Layer 15 of a small transformer language model trained on English Wikipedia (18 layers, counted from 0, width 128). Numbers have three digits each and are written without spaces.
A neuron's activation on a vector x is SiLU(gate . x) times (in . x), where the dot is the dot product.

Input weights of the MLP neurons that the questions are about. A number n stands for (n - 500) times 0.0019.
n6 gate: 544366592508310324329476580455711569379291383604472468577538384512512193480579575549541734397269504598419411832508447390589469580536372577480471352469435854441580524548561539345648416344520169269288480711724192707670508407549540492737520412309759373456540552464323365500456568533584683347418206379574516412516370314405553527476528183488556569480589654253671657547426221452496560480393
n9 gate: 669448433390608647215393377456453576651382604464437468091651563508528612456484574532436488547364547422528616584412400673572697246528310674548544309450597648512190540297658461728528441921421563488595382390377443311599484472621512639537680337577520241709714504673781437369488536508512626512699335540736718642496323524243653504565408398292401395633608303516421656457531560575520496540476
n17 gate: 399565571436476497426497524396439469571406572415568634503500598627626384371580523417448548365466417560466545617470541631442606615591364296670655671553321585440419435303576510476534726585517473261486389381385464545121371811428226592448320385428634393419453531493368463533364293655507706472406497619573669470479445352364569436303534534677341379344592500524497483493579545520656311649665
n32 gate: 271557496567821442599591520468730504580427568584671415508647385484556335384810578700435733658770335656419472391527492472605504309480408455580370332442714252676432548839638488417504512699346353544424579422548193286665390528460393324500531520419399500599282516602627670738647484536587520537252702376373409258601516585459456562573560606552401476240616560335639299563508492567456239436251
n40 gate: 525518550525526376417500651507363799613522333323403533545473608482558628453568521652441558600719671758577456639455471269456690254468464559533566407349617533536482319652463635407378306279604568450327350429540427482204515380379489525230635373313526443435291395489530496330348402452594324582548403624478554500720566284548562620717616453631644282544560332581529467596302675385399439388392
n113 gate: 538411451589495497610569492469449588384390536441546320411384462547446461410419472529466365449568508462456378570649508416464452474515423526631393482552573500399508631459458556406395567513428587365618523521652646581646445562432541472445482569534646693492418479380413592294495472617444395553660436637450495608516471607534445614510329587567487505479567531666272547604583448576598383449635
n129 gate: 388639364338528359461302418707469453551420249586881619677582648540574697614527038536476528341472358366358551354402622417346595402656496532778560504458667665592512449586377469457535395621372636582192504576496605464593628323286559473464377512298528442399625327469544481233516391381648407492412512433556590231575429603552389335253425535571465516436561370397508500558268539601398461535116
n133 gate: 522582584566381359544493496477629522619689637684408616553446570493333474363558507183433444350440591551459567563429616436463342293386445387485504223457556489409648108463391312551114493500438599603485405428478639358393451507571592500534311367324493351360294641325477581516504330238507441554749372437428647316515448440644691508297407431593651617658479549653529277551468702456404617684463
n146 gate: 314535283545477489389447378418656357815347681511496438459306634488585616431470621661605492496372508537512527430556682500725224711676312547419438500533621519538289542496410474527519344642485492584485500595492124694337528735473580585602515224539415235408450488341103656414600684453401431321496591496598385580566612578756648343652330492577576680504496818473504554700597546462362489534504
n148 gate: 493611518699776454471456387660489618584440309427679474708670642359724603529626734418444607384496518421463348600397485407556586372624544567452534489454530581496427504419407443529660708533409485395500305515493359470701647408674474504758532460240367706522409577424474173762471445196511496545388598261391467405404456452316478228519448514618566448481386652715325412532657622486515318339329
n162 gate: 488663472616545508512512488406488289585405714464468688477797528525609463350484536467496537416480655827402423797586671541626492480697283549367295442512586581500415452548471512768628496698500500416025739533573678569329479346574705549240242266655488257343693488596454440689552585320568536513599284642467468596598500435488243393328561336597315414278484374268336614678370557432492424629420
n173 gate: 727643534681635653519481546422477427331262404489363337526798416318443593584444564430376500394485331564550496604326554500384433305428576527358582343474601708538504554577605342523660253313302454553469557823462279395555527435279531335613413259523411549664668657576586432410576515694489401310285599546547641607574771434480407559465362390346317301332344380508492535274202403700473595374538
n238 gate: 413161334735483288429075671564575559328342357692371661552350317508668610349500702363470328546183677737289606496411331721399512462446425568387598603739610668566333299374377611301612479692733558537404343431333404504448444592420517425611652437381475677625233429413526766603475508475646637522611483282431658421343496496444530542270618417731325462509403568437488445381643500285462616262355
n248 gate: 433431627256781375436381409528560303564529368552512553757660552326304645504516696577577171417290720644682697367465698840476624368738400508492468684388634544410632612476476492559655345636623429647424437492400427504673414436460436348622739360638327429460452600437778175419691448540416472488651365424533357572528742403537581208297664326588484394447384423694500476457488516425624639675520
n252 gate: 536431445548497395565497458590714605634560425520445602487376364566595691601542243513510461623582372577550652582491480421573614327146647397562556580418550549455477418467593583309464318754620422720526681379484572417611584526632497421453468317467526452383350647623393409559480595619640539524367659608687331393414526467480259392410556468487399344530351451655620638590405520648445419474484
n297 gate: 564533404504500429432376295475508654561623245548436635554288620859528211682603504657406435460537409795741614581453406471341437444765424381557348624523553703591665391536640627205384424641440552632315388400472403614700368411659367492479337556418533568524295484739471688349516299455383784571541400484591211729516573337372255540590650360358312336553637427476352557492614394476391564367216
n309 gate: 484298745457492504406590277496477488571456587504422583511591442329575524657677523388540338407235427546659749207333417572258511653539504257488568785326170528704849422571372558473508594563558547422371314605461410663378263405429641590448311657580662365274547378601335535538653523691355593492532558661311516508310298532226679240480638504500504548548584659504558449496687488461531442645356
n312 gate: 531584417398276628646476480355421428373565396298429371668630536572711208604344570224520552606424406465424684424393460436492380607622607371655435435477424380535603583361399418433536595599634528737377461377282412520377634556239496596691539369923468426326749600461292512403536441621496315340593634540545298520267347436243520531443460582468461743318750428496315668359492480555210433345213
n6 in: 590605370453336353480528773730500668472682385456559472366542441629595356428406512313222704500324547729568436817358572359612187425520353621476738431550544604445488234512468477445666638218326255528635375504619462548639573420460520548824512579560697433472599572488463535496548270335619760508496516388423476453339576315353645671573297547432599298375646432440437420278616472645448779682571
n9 in: 403511680636347592352717554422500423700596762254540614437634460540496401493414457600518522464522514745651628394268548692287380384449326537500201515525460496650460653478644493403449356587446511399627554597591510570372507620651569471570728406408606077384413489507437662539438348655536457590589421620526323420548313709623449307578456417748460430489328548500659577361479460536536356540720
n17 in: 484529605541568494430561513418334403600474648526506594478584631532718464561645633336331658662649626403545523506630367624571475628462484412664438414441484545286481506734157469541621385407752538293695364599564426474520513384367487387369774474611532630411535452510661455572567580529612417503353433609438503583558429588559373489493545433494631444640491458510583594702512623535494471314331
n32 in: 585529723266771412338541504869597525488259823472683260500667468318471685430688500467409307662673536679549623570524409488521468406484618459488620538263459623308304308549438512468585496724326585630435427601378539752513529537409533488442496365583413661399244459665822694600866529397500330559471472377362240610632727385521438604591738403557609517268468714516508426700532376569655573431443
n40 in: 344546670690398449455469524603430331430346581605719525581467448468402496584404342332543447555408424411454436684585440454514459853434490500486504683446770387466556423440375514445646406657344632615563493630517413589580496591546381518489538584489634600517657360372794503631573497557176580623343653482367465441574316408640383477468475538634469422625680242539417482576698436555661656154538
n113 in: 425598409521462605371460519527591530524379438653336560404421441456416386314648373536434424495579479468345611258560456489432678522629624609384475412401495524407578441419574489415406612535331497583497574433516601386366555519565610454453609535459522404532366484465610497563565508628393457553431382414343508403500416565635440777558489580465543519552357481413583519397550530548330540616604
n129 in: 378560656478688624574496545572493154493458515414689719367382411553661361683427305336500365504259441591617470504341937367368624232541463538631637791439568496276351649332473171592693552571311563600426577477586439349307554549617519500336361336462477588496441571507458496448530515564504426380439659399626522426666474496489696409602695607515493576310431523658385417511493560544351437366419
n133 in: 558287390360448412411424534409613340448708469600754587537682521510393336528412432394420503555333731517577535385644416521500503438232397644580454500473500340490386393424546331483435624428466397558362384528528659441318436490430548427592571434454563408706490670483727634382700610307376305654486315583610359442643517298624469469721420432646641697570587650503606413422426713503614640690558
n146 in: 470490396329279589571497368400594442442472527274476702503215588572639633493443437490315446352688517526541828394421750435500378706695483438351259562543545473660270442544617334373588446585402497584554303476449526329420531606452483415732383463548568410577547408413309577269591514538436460454497325459528230362493620551597397470610565383520426483503589633456530480547441609590371591622443
n148 in: 422378462422633603477380440646500588527481523583602282780516789427613523682522612496492454362553155319443614557438576531511482523740500446598688326434397136411560617511577607507515553379436500526553601504428533745707647530500621538392485440385508776549240318373198635448247681550466504539573433436550684410565447622636546717473637507386504596650441889527500462541563622597606365300365
n162 in: 444377332320169542474728478456457334496390504517509640433523530675652504292377334434241339431605589229544644701692920302382525301435634469873315642320439417649465491530619555624151513621547651367599325406288654596746487613553535431381700167478491325440591687701487431505578405610237517352235547365655491638373386290509452572478652517470534438156311334364582361666454443432561380643487
n173 in: 504570485406565582413371321395584781500617485569519438467404679570393292623699632512663239583558492489442211732485554500554731534549454318645185508526620604568332412393341470375451420279462538583679496598553456334539437750662538523555508469322373477390626443519555390406653443388294363788636492523379283314631299658300411542512600175412439457582482488793557615541258481655588473550640
n238 in: 689538411677568401489396336375307413789229429272466481554319504595530534369338570542246380574326585489693421417692432534542496661556563481410629661583568635467493552485294573585552400780463359507358186542564478390442627455349410515275301380572523426489746545256676418444358649591455656314519556395657463507277496432615561575732361544387496778607464489553552602625551723330507459414563
n248 in: 718537617395507364606804588687632637345620378298489496727442654474463533452489562650575319613556402795623526337425403545682436364317316627290511432262444559511404570515302359624577262456610518544581504318445267440546534430373405430504608445653712373515247518573504504622471471653599588489568613474308478394526623336534403353253585544518610290421368481396394522533385667264618416592423
n252 in: 368440423376549650500315559429430683370479338559570511449504542457451539426638524468571606597468441531560270475405687660528623493490584486626422751652450676723486542654611596302611364364417409326357597597587510783601295641769570423486445384433493500409605563507231517489552346677469521663607448370192399458546670454615585372536377590570632614400690610288542683410442560417385604427667
n297 in: 810508243716600469468421544528429452612516528484500536477262417496532672365637484695472404488456477523432360536588428540693477349401072306305472451462339652235488587329569516476729508274508370536686296406563282327537541536536583476480383293488508465358575432469529346360500540399314749200788504404512279413355508460431613513540344586428650771480665460460453380426666376123452713655575
n309 in: 396646612604637454643643481508492386652309578508562378549578465508445602430454431444583586550154328397461614504700366638665739617484531520375496672666504512565636422640429523554419705539666419755185612520554504709581664621468589211699339231421622492481422273539560651363519663247717597689492562379472527527295453461716536345765394504457500738437409342579477810446451583727702458457519
n312 in: 465595426128615646648301426432512464469260346449449424628682547615476417449573326380416457356326326642591734484436508560615424759496598600398340415382508583739441724453392400395594453763387262387813496557324417405585794563424570602584531759854583581469613366376488391483504394472563270480564364504500426629254540456206635652492421434338406804536496567512449468573424587395527605653414

Each question shows a token from some text and the vector x that enters the MLP there. A number n stands for (n - 500) times 0.014.

"\n": 456475569466475500497519514470514412468440420507505353515061478513523457429594563508408480464519584444462537488452502435476561421456435462537496519500517504507537481515470580549420449521518515472447423559470418521576507440524533504452536459492491512522530448448571507694480566575571529512518497554465525536554501512466499433442467439496450530506441526559458469470527556467491451486500
The neuron with the highest activation: n238

"ave ": 492516576637540409539479412459500552458649521389457439500249424558411545453474474591319527539552551581500530480592252428310727473496609384382554488480500482395543486453462657510503477495424334540483505386480614536452420531409474464402532421442544539631436384594442438404455426653463411563377504411553414431487509541460374414563519492499575667433502593468446466470562419436493452662526
The neuron with the highest activation: n297

"ind": 417419470405416602511566354352417465415514452421541394363510404406486577460488316593360535654527615424427578647596336460532612445401585438473573585396553544423547452429509510443507599544502414401515468571532531490476466500593420503444526417325457665500555440563449461266570367608532520504478469344558267505597596584515433458500181601664430389488390687563442476476548501480476550533513
The most active neuron and its activation: n252, at about 19

"| ": 429468644537479488565493448457523472574461524472522432392109484557557529392603505452402579519541535582456457535568594541569565536635464477450425502528448518437489560449401444469552554416485453523442545505589354475550419448553401451461543465486617514425456514528559519537432631581529553690538568467433525526558518455506435519459406399563437510497565522537462418427523573461492454572562
The neuron with the highest activation: n17

"p": 446400498466442590599555420544699350405525467513644486550457519604399489322516399570469576488469636477436454638659371536449477571519736466451642376428577468476488365427548443659428396456542398381570391441566637590459390452483673744388361487454590346591462583436548483336524545487351486533530515343429407657593506407410506472505398530575564532469458540679383539447530479524573580459615
The neuron with the highest activation: n133

"Family ": 527442522411439508521501563342378476467509376386384436424240652539404583511504328478408509380443480390542474460562345536541691460437686355508529421489414519434520570505369646406568396471404473635489571469455618589578426469484556397491450439536600511480408512497407416447431569652488482612557496391594559473477434528578413451492462611570425565340373517516464479424594512576476434679486
The three highest activations, in order: n252, n113, n309

"-": 416463463488495549555450475531554535446498447472523561542182432442566410472450386581502540443490590530458414478474457438582587404539666699508438369490610556586418489495366518538588414482437552588432687445564581691484555589494383496377451538524358617572413378427573438455409473605404488594518550552369452486611461482544515461492436651556549447517534452582477591489503501565422442544497
The most active neuron and its activation: n40, at about 21

"- ": 501447490474394487557503450412494520463537407408579443435114642566481491479573455509492521499477533622445457560579512596453581559543498456505340447519441519560532621464383504438483402455426490591408572455428435490519441532490472432533414448522605526509470468420553488502389532583412627545618494524495450554506458455572538428538301412482445466376507483510411520399567557503473456584580
The neuron with the highest activation: n297

"(": 439440574504547519580525461405564500524455516460575374402091532569541513462590576506407524510510514531449521499544585521636547469503478378516501502560541571454485546471400476488529483529470471466447552476591375446553446442560446513459557416503578473497541526464527559454447613556517562540498442469375506523546428408478542355522382452571482450478525502495451469438564574454478491583521
The most active neuron and its activation: n146, at about 19

"B": 373469698514354533585593476616455503454483366418517531401301465485461437413539559543309501583442496476400436541615499466549491563581545635401443576482457551505526503530610498445563580432525572571431425589485397541442460500476571491486491487449606485502435531533615459430528554622566356525609586559314492564517520479456438273422367739607491543453463556526472526362448679496481542520608
The neuron with the highest activation: n309

". ": 475382531405434486577556447366450352579498496261512530460260543473551394380543500501434559519510542355573430523494406542494488468484333421555593506443588489524555449438561663488371587474490463558464481652537485595563439553481527474497615494389480605698453364412487620547470616584470577508393524454497423495562494603374488658344434552442437620481497575495537473368583655504415443631629
The three highest activations, in order: n113, n238, n146

"els ": 522467547559536522599386521444427569379582535410562499406234503428381594717424444563350543582554453498464598543514334433388660542430651411554616579509593462416532420430526475510568541501412416610371502487565593569450369528441485475443500418446505578546445445609577487484533521538439361540406406568518582485444436477391363436501333506506586589461535682550378447418568495521359568681412
The most active neuron and its activation: n129, at about 7.6

"tracks ": 283339511526504458544410474429508446492512371400524505422206595550405424484511503521388488534389374443501489527510486536493536328485552411525375459504558534366459473503440368445526494560344421566477424560453470438521426464513451462445584511405507537401543542551563609446601547536568440582394401561458552582659514459471513354435315507593517571422536574517461486590479584605327473629483
The neuron with the highest activation: n129

":": 435424475558529542605513520538511452603438438376602503524401431573510413342583378391576498472506615534416420525510336566582611555612427437542348361362464456411501571474566524619466463520317555467425500503549394734623474476527429509417532406468506326335432475480613549594521562508600548370550219501454487507596410646697560436264474528628546632318426517496576457455524357550370480516587
The neuron with the highest activation: n162

"TV": 439509555479458462564541533519590347422358376354372499485321426425488488630573298516504420452418558561358437557491344478501583303595624508441485590445400443446460467400448536612580465420284484512499479515549535502503475423527525512437520444482564705608463532391611486369407557567511463510631504563440479568598463499525497396398394664579491481343386508562456453360514607706380342477439
Which two neurons fire most, strongest first? n129, n113

"Sm": 505405728483557651640674476435464591507478423471420326418331558571433557487549443397387462474505531553397437491569274580395599585530500516312498499514478504440626511422586425567467625534380530517406346466473480568523425439489531407430505509480493543556527467549618621411646496643478602539581455455325439500547514627475407357530445602604480501368361528454480522570497393432587489529632
Which two neurons fire most, strongest first? n309, n113

")": 450439579358441578480486493460436522520480410427518480503236561644443477478527511515500498484552606574432498474511514519446590489575616488520495460454556487416473548423298604527392373496369469558475570614561443633557496589610649538507638477549535457662459534324602399541445533563571437385619582640371487545588456433453505415444277365562514473521314459598379432464511598591447429539432
Which two neurons fire most, strongest first? n248, n113

"SR": 419469525374437525555571579595526443520411404348575511371287545488416476538550294505459406419513616423479509482502465543494546468689601572444393538519506483194478402551577500548607499477425403511400577480455464503505460486586600387363435462412637589628520498379514378382421603659554553503660503409396493485504481495594468340565333612499456506443432424635516542460446580638497499466521
The three highest activations, in order: n129, n113, n252

"Tim": 412298502506499590595565483377382363496403477428323474423510584469618634404553335641428536422401459507318694546495309464554586566486627418379574495542496511413510532420572549577429568383538477544434511434472708523499469443494461505520495471595539552493417368525578520428635484642479466528569572393308398425538429615526565339553377539539426489428514707543334439411560518465490592602501
The neuron with the highest activation: n309

"R": 357285560445501608587565467361538466648395423496532533481375555436581473406531505540394497601535456315453501609541375588449588470508381554413385502479479565182573648476539556512665606424476545388428538545496450548485341509450623534426487423446590586542551538480621496623551591695576578479479456455384521501570555356359425382327434676628454408469529455510582585373422545588517475550634
The most active neuron and its activation: n17, at about 32

"es": 319343522481501732636496450367650479525513477450430520439455531436416509495590616437319547255482518467402523521474359594511585449526716513460519423496486546401671526382414634553459468410431451517536631449502422519546516512615623741527586512388629560501448558379643493598576462611695498473606491520475466411674401359371471479565249478584548488525409593634403407527561614470507450516427
The neuron with the highest activation: n148

"1": 453474615414338720480483468474586417552294560500531391567352603570471388589470366558438581348538474502479563618512483568581566510591588539585480553670529437401612537332469472583407579560400395446337580590477427528495410577612555504492645503510573461543555417363638478360441474623531411448596490685472349630444506427404503549564347554513483405389583426615448317495581679547453425565572
The three highest activations, in order: n312, n113, n9

"F": 441425638572422569542740557421416403551471259420493413489301462538496511434552425420405525550506516467391553533558403521474533516530581565422502511531433464523666438420510518398480676452550526607468447526533446482470416518416576467425503516491522443476520518492664597360522589556531460483448415445287478524601473569458495302554463682522526419453409425505482534327497416516574448559560
Which two neurons fire most, strongest first? n309, n113

"---": 451340631605536566636478437554500461372411498424607338503237569510510407601551540521437560554640467532455627531590512519524602485492473363558493396577632560352476540491560401580507516459449458610416489503520544562386441599515480516463539538413528529655619365485627566420607600565491495477620468643407407465466539440475378428549283510531569506506404548637520270572498505507567531587468
The neuron with the highest activation: n32

"Professional ": 392467505592478548479602424359560469448438475457581432394314506548608430504545510405506366461636568426558469538578425564502411497458671365412421599569461626438578594383499510430506436448542572427496517529441494740559528717586355558391581419427473438435542572463625428603409547688401530560626487426489485531682464438522413393378332615528390476457465506399442530702565532472384438516592
Which two neurons fire most, strongest first? n17, n252

"M": 533411602483242530520642464585418502509408402549342489442389440533455533431546509393390549375382519437427541536556296527461641563673614412380495589422431515445619497439539433462528511482458500568400490504512592554527442469490587311365449462457586495384416517526550523398503452535546537497482548385254502532470448564511507273554426647481486491398443419565457522508485596515546479538662
The neuron with the highest activation: n309

"s ": 473345579476538599510403450472503486495581384407500507368218526366495557498552417539446550542515499446510417513554366558511686477353635358529449439598578437327573501469452483514536424546482519451517498418559614527456290539515455527406416455411534510462364488514591650441495564548510470591450417478553526528549479413443517574485400558591525661432460634550423578469512462489370499830416
Which two neurons fire most, strongest first? n133, n113

") ": 527397635457410513548557516462429539560498425465567478459159543572513403504566519512470478421501578582476429596518476591493582627504527304600416453536567492473467588368429553538503379450450440504450544514556543670569424545569659482507543387590643432571455562350552543541460550586534474592499475630504490598475451417427520474417383432619537573462545531539384474497563582606349470529470
The most active neuron and its activation: n17, at about 5.7

"–": 611270572604361615501508512520348506482538608438467508490326471514460379487404383562443471472486498538398588613475546719502688449578506583495480534486590484580605556513433605619602482509434490536459621525550395590555489533539498497434596538679589552604551495443598370486472392533465387484622382636343538627454431357406535369361387486515509480466482430661419448544645559485404423597654
The neuron with the highest activation: n9

"s": 537486538362374656452561481577476552469618362385310355441487404409414533467540400482316479399598559446319545549599256666410572463556552493495544362545494504437459520433536481448460543515587446586542458577473516527513555425564639437410629439408554546532363440513778371376559538515456351478418612453427528518541482581250392443393390451671619370476390344478505652567435527492451433498382
The neuron with the highest activation: n173

"in": 491354517512529661551529376527626445628445436486562514560563482539387259355543484430345479626369565414595581515483395615533492404452578547488442551496534381429548719527470468502503301359282588488504528556558573559491323560552623525470479504375397451538442418457672508578506507643538461571540435626591470508662472299456531442425406474468443330452471466646553587262538568492643398537617
The most active neuron and its activation: n9, at about 30

"07": 494394594589368641639503535595593531462382448415516516464345593662546411570533460682414512436622400424409562586585428606469621492599547426512547507624541483425516550395482558571527632411562455401509555571473569556535495466552528413552616471507517513594602363393583552445435454714403281441749593590466346546510452448455460514448312675542458454437445429675336515580505578546367587524378
The three highest activations, in order: n113, n312, n297